Layer 2 of a small transformer language model trained on English Wikipedia (8 layers, counted from 0, width 96).
Take only the direct path to the model's output, skipping the later layers: a vector added to the residual stream pushes a token's score in proportion to its dot product with that token's output vector.

Output vectors of the tokens that the questions are about. A number n stands for (n - 500) times 0.003.
"shire": 774 299 686 672 546 377 463 317 578 448 447 593 467 253 388 460 439 406 477 162 271 98 326 442 618 469 770 325 315 316 521 474 644 531 563 361 442 629 601 327 201 587 656 340 571 368 373 391 598 681 663 335 581 517 622 548 463 798 341 548 574 618 504 484 560 375 780 495 726 332 579 478 692 484 567 411 572 462 634 465 681 810 770 472 349 487 652 519 477 497 731 363 401 624 465 430
"DST": 794 371 620 555 674 496 317 390 636 404 348 661 436 239 402 531 843 602 598 480 474 789 711 280 334 413 496 188 282 442 827 221 368 669 381 211 472 523 771 480 247 522 571 338 955 508 418 463 562 468 641 569 509 567 479 557 424 711 674 783 255 508 560 20 602 300 577 362 768 653 422 596 676 374 426 238 566 180 630 246 286 923 714 255 640 315 675 782 588 664 381 327 307 691 555 243
" \"": 566 434 423 334 538 598 550 540 418 356 291 397 595 286 504 674 384 386 491 521 645 411 698 420 392 490 601 570 439 548 613 554 349 606 513 544 509 457 570 542 515 554 523 449 411 570 554 595 508 582 397 589 477 557 392 766 526 541 428 577 507 465 344 437 425 608 554 310 506 542 553 598 553 538 436 507 604 405 367 384 389 393 667 485 657 556 437 577 491 521 439 524 497 524 497 438
"vest": 653 394 574 535 571 447 396 552 484 413 723 548 471 361 524 384 390 585 388 149 566 375 379 680 478 591 630 327 483 449 534 303 556 491 270 465 736 400 563 377 594 451 608 418 609 491 333 368 858 712 551 322 495 406 437 596 465 740 340 592 399 387 508 291 565 533 421 479 647 505 754 825 542 479 468 526 568 583 640 243 620 685 409 500 544 290 637 263 533 625 551 629 369 612 472 313
"room": 762 424 506 381 666 568 637 508 381 441 601 321 702 400 434 474 525 557 516 676 440 336 418 674 305 571 482 230 165 451 618 324 591 639 496 570 552 239 514 163 141 444 721 533 427 436 401 371 610 557 505 446 541 463 388 585 442 667 511 635 538 583 711 198 571 421 406 519 572 469 254 456 462 496 504 397 482 641 722 495 717 771 568 537 750 216 649 560 428 647 453 615 453 681 519 458
"gram": 592 524 544 561 612 618 492 561 495 314 441 346 555 326 445 469 469 647 486 488 509 605 374 345 464 487 673 480 287 428 555 513 686 573 323 452 544 465 394 467 438 361 572 361 624 437 371 522 451 642 406 327 763 651 374 705 502 618 405 603 480 612 455 278 603 494 501 490 578 574 386 699 498 538 378 180 561 588 423 409 593 807 514 533 235 357 734 510 689 513 704 628 411 606 348 355
" resembl": 705 526 454 424 541 588 428 622 657 444 621 495 599 359 515 639 640 305 448 357 464 537 490 705 537 532 589 341 461 240 660 494 643 577 508 569 633 446 609 379 569 360 569 275 516 358 464 678 597 656 681 404 472 467 361 749 448 678 409 478 344 259 564 233 618 332 588 328 440 516 403 601 477 472 448 402 548 421 657 276 539 690 513 527 470 322 683 466 639 568 466 395 430 566 357 475
"ility": 636 413 530 831 632 428 683 317 544 398 535 297 318 473 263 577 606 409 446 367 368 306 296 509 678 630 434 419 280 370 664 325 653 621 429 577 573 390 472 398 295 701 607 294 562 397 560 581 392 610 773 358 768 592 383 870 490 766 487 557 277 550 649 265 557 476 378 754 419 518 367 515 339 311 514 179 408 597 501 336 591 899 653 530 557 565 712 243 637 579 609 169 421 745 552 490
"www": 711 586 524 634 638 545 412 210 300 439 348 738 508 540 348 675 763 683 401 356 337 417 577 669 240 553 702 313 410 316 650 412 532 635 437 320 774 519 526 570 176 455 683 425 549 510 514 828 355 365 560 457 153 412 448 890 358 801 332 648 385 531 399 310 484 194 538 410 587 695 741 467 463 392 506 499 722 677 916 121 281 900 510 467 651 280 476 511 617 438 482 367 328 424 363 680

Each question shows what one neuron of this layer's MLP adds at an activation of 1. A number n stands for (n - 500) times 0.00081.

n152: 504 508 518 499 501 506 499 499 500 500 502 501 493 501 500 494 502 506 492 499 503 508 498 501 508 509 496 505 503 502 500 506 492 503 499 503 508 500 500 512 492 504 506 502 498 506 495 497 495 499 504 501 503 499 509 507 498 499 499 503 504 489 498 495 502 514 505 506 495 501 501 499 504 504 511 502 494 495 501 504 503 495 505 500 496 501 501 502 501 505 502 496 496 502 497 507
Which of these tokens does it push up most? "ility"

n8: 410 531 414 630 488 351 520 472 472 573 465 522 432 542 528 572 342 414 313 500 477 613 443 610 414 549 461 538 480 495 615 495 393 560 656 540 600 487 584 400 393 510 429 582 505 492 555 500 603 447 544 517 532 548 468 533 340 519 471 475 507 453 576 513 545 588 478 558 543 457 467 491 603 416 458 611 449 562 473 343 533 615 478 454 362 498 515 479 479 512 547 519 447 724 446 496
Which of these tokens does it push up most? "ility"

n119: 554 547 515 497 439 576 488 488 565 555 446 486 508 485 502 538 534 507 492 427 533 537 516 462 474 423 483 452 553 470 621 506 443 416 582 505 414 515 547 516 506 535 491 509 558 422 482 428 555 506 554 480 405 504 508 455 546 483 456 541 559 562 457 515 477 435 495 376 456 523 481 494 512 467 444 521 536 500 488 570 541 570 539 471 500 518 450 516 536 417 501 486 487 504 528 494
Which two tokens does it push up most, strongest first? "DST", "shire"

n288: 666 393 292 794 221 561 517 398 495 484 319 485 500 413 276 530 697 769 505 699 388 567 658 624 839 534 482 601 408 270 377 547 564 271 554 496 704 761 799 439 56 557 566 597 391 416 525 627 197 412 570 346 429 412 479 535 413 893 649 575 353 403 333 462 388 450 401 536 511 597 618 412 373 525 357 265 521 541 490 496 809 495 496 690 520 406 323 420 619 374 492 585 535 547 547 739
Which three tokens does it push up most, strongest first? "www", "ility", "shire"

n192: 503 504 511 501 501 512 501 494 496 497 504 506 495 494 496 499 499 502 496 498 497 499 495 500 500 507 496 502 501 495 499 509 492 506 499 501 500 495 505 508 496 498 503 507 499 499 499 499 501 501 501 502 505 497 508 502 499 499 499 499 495 498 502 500 497 507 497 497 500 506 501 496 500 496 499 507 500 490 498 501 500 498 502 497 504 501 494 496 504 503 498 499 498 502 498 499
Pushed down most: "gram"

n70: 501 496 498 499 502 502 499 499 501 499 498 500 502 499 504 505 497 499 504 498 500 497 498 499 498 495 501 499 502 496 498 496 502 502 499 494 497 497 501 494 507 496 496 501 501 498 501 500 506 504 498 501 504 495 497 496 500 497 503 502 499 500 500 506 500 493 496 496 503 499 498 497 500 496 495 505 500 500 504 499 503 498 497 500 502 501 497 498 499 497 498 503 500 500 503 493
Which of these tokens does it push up most? "vest"

n54: 457 564 384 479 442 490 466 529 475 479 484 377 628 511 410 479 624 425 536 391 466 585 389 388 540 486 446 391 489 493 468 562 651 560 458 586 561 418 498 509 511 433 714 427 465 447 480 467 448 648 568 504 448 450 404 498 556 562 414 611 641 441 533 537 546 476 477 459 594 571 376 518 619 461 507 574 403 516 540 571 587 580 662 521 490 518 442 444 409 444 559 405 556 595 493 457
Pushed down most: " \""

n53: 510 514 497 532 387 569 473 447 493 566 381 412 663 451 489 492 660 453 562 572 518 429 466 568 480 572 520 486 498 505 721 237 322 392 438 536 388 510 525 595 480 553 488 477 520 452 547 455 540 405 387 310 527 542 522 502 590 482 510 521 486 507 528 561 476 395 516 560 477 444 568 431 640 363 524 538 616 525 589 562 449 495 526 537 477 561 500 546 559 490 562 504 464 413 538 482
Which three tokens does it push up most, strongest first? "DST", "www", "shire"

n376: 340 647 482 459 393 399 460 661 408 526 519 532 437 436 598 437 581 394 402 427 471 401 428 421 498 590 559 559 586 534 434 472 408 613 346 456 472 444 540 703 527 458 594 585 532 481 319 414 548 615 417 680 511 595 505 530 585 638 519 431 572 449 420 442 609 391 475 257 512 397 582 446 637 551 477 457 481 586 594 441 481 419 450 528 643 443 569 447 416 682 491 571 587 535 510 529
Which of these tokens does it push up most? "vest"

n7: 459 513 545 396 403 399 473 570 534 606 663 447 472 374 584 522 369 541 489 486 610 518 573 586 437 487 539 565 512 586 532 589 614 438 547 609 467 598 602 535 516 461 412 288 461 434 388 498 565 476 406 573 511 308 471 486 543 565 459 447 653 530 524 412 682 553 545 412 439 641 380 437 503 517 436 558 527 433 506 543 334 558 615 473 513 573 543 381 524 479 320 565 525 600 368 576
Which three tokens does it push up most, strongest first? " resembl", " \"", "vest"

n82: 495 489 484 504 498 489 498 509 493 505 500 499 505 501 488 504 505 501 502 512 497 490 507 498 493 505 514 500 491 503 496 495 509 493 504 498 501 498 501 493 507 499 499 499 511 490 507 508 506 506 503 499 499 503 491 498 501 510 507 495 497 508 511 509 496 489 494 497 513 499 497 511 496 495 492 493 518 506 494 497 493 507 505 499 510 501 502 492 506 502 505 500 507 501 495 497
Which of these tokens does it push up most? "ility"

n264: 635 480 562 443 339 459 484 592 490 708 426 371 497 355 500 816 542 521 521 334 470 412 710 458 569 690 523 466 525 535 558 229 614 528 721 151 549 415 512 548 449 428 631 513 691 497 491 568 463 610 355 426 531 535 485 475 365 457 550 562 634 430 458 503 380 414 562 568 651 686 480 420 363 267 532 599 419 489 542 485 585 449 687 494 296 633 433 544 512 526 550 534 468 397 479 619
Pushed down most: "vest"

n357: 460 473 592 409 567 414 293 660 543 542 489 463 445 557 547 570 447 411 389 549 522 586 517 493 579 570 495 410 349 494 314 484 614 537 407 483 461 537 344 544 519 394 506 740 458 704 408 547 571 588 505 689 564 521 403 522 397 586 369 510 547 520 391 544 422 550 485 503 457 516 554 452 576 456 440 344 488 453 421 465 439 638 604 700 489 506 534 549 606 378 457 681 386 478 510 549
Which of these tokens does it push up most? "gram"

n260: 492 478 443 529 469 508 544 403 591 527 541 622 460 449 661 433 445 498 347 377 421 491 579 604 632 462 407 496 585 429 556 539 340 581 519 589 573 543 597 500 417 510 378 464 566 517 379 472 622 426 502 589 571 539 559 566 480 452 427 518 520 525 371 476 426 359 555 450 561 548 464 524 540 489 345 591 541 563 482 316 477 454 346 480 500 593 526 571 664 613 516 535 509 444 443 565
Pushed down most: "room"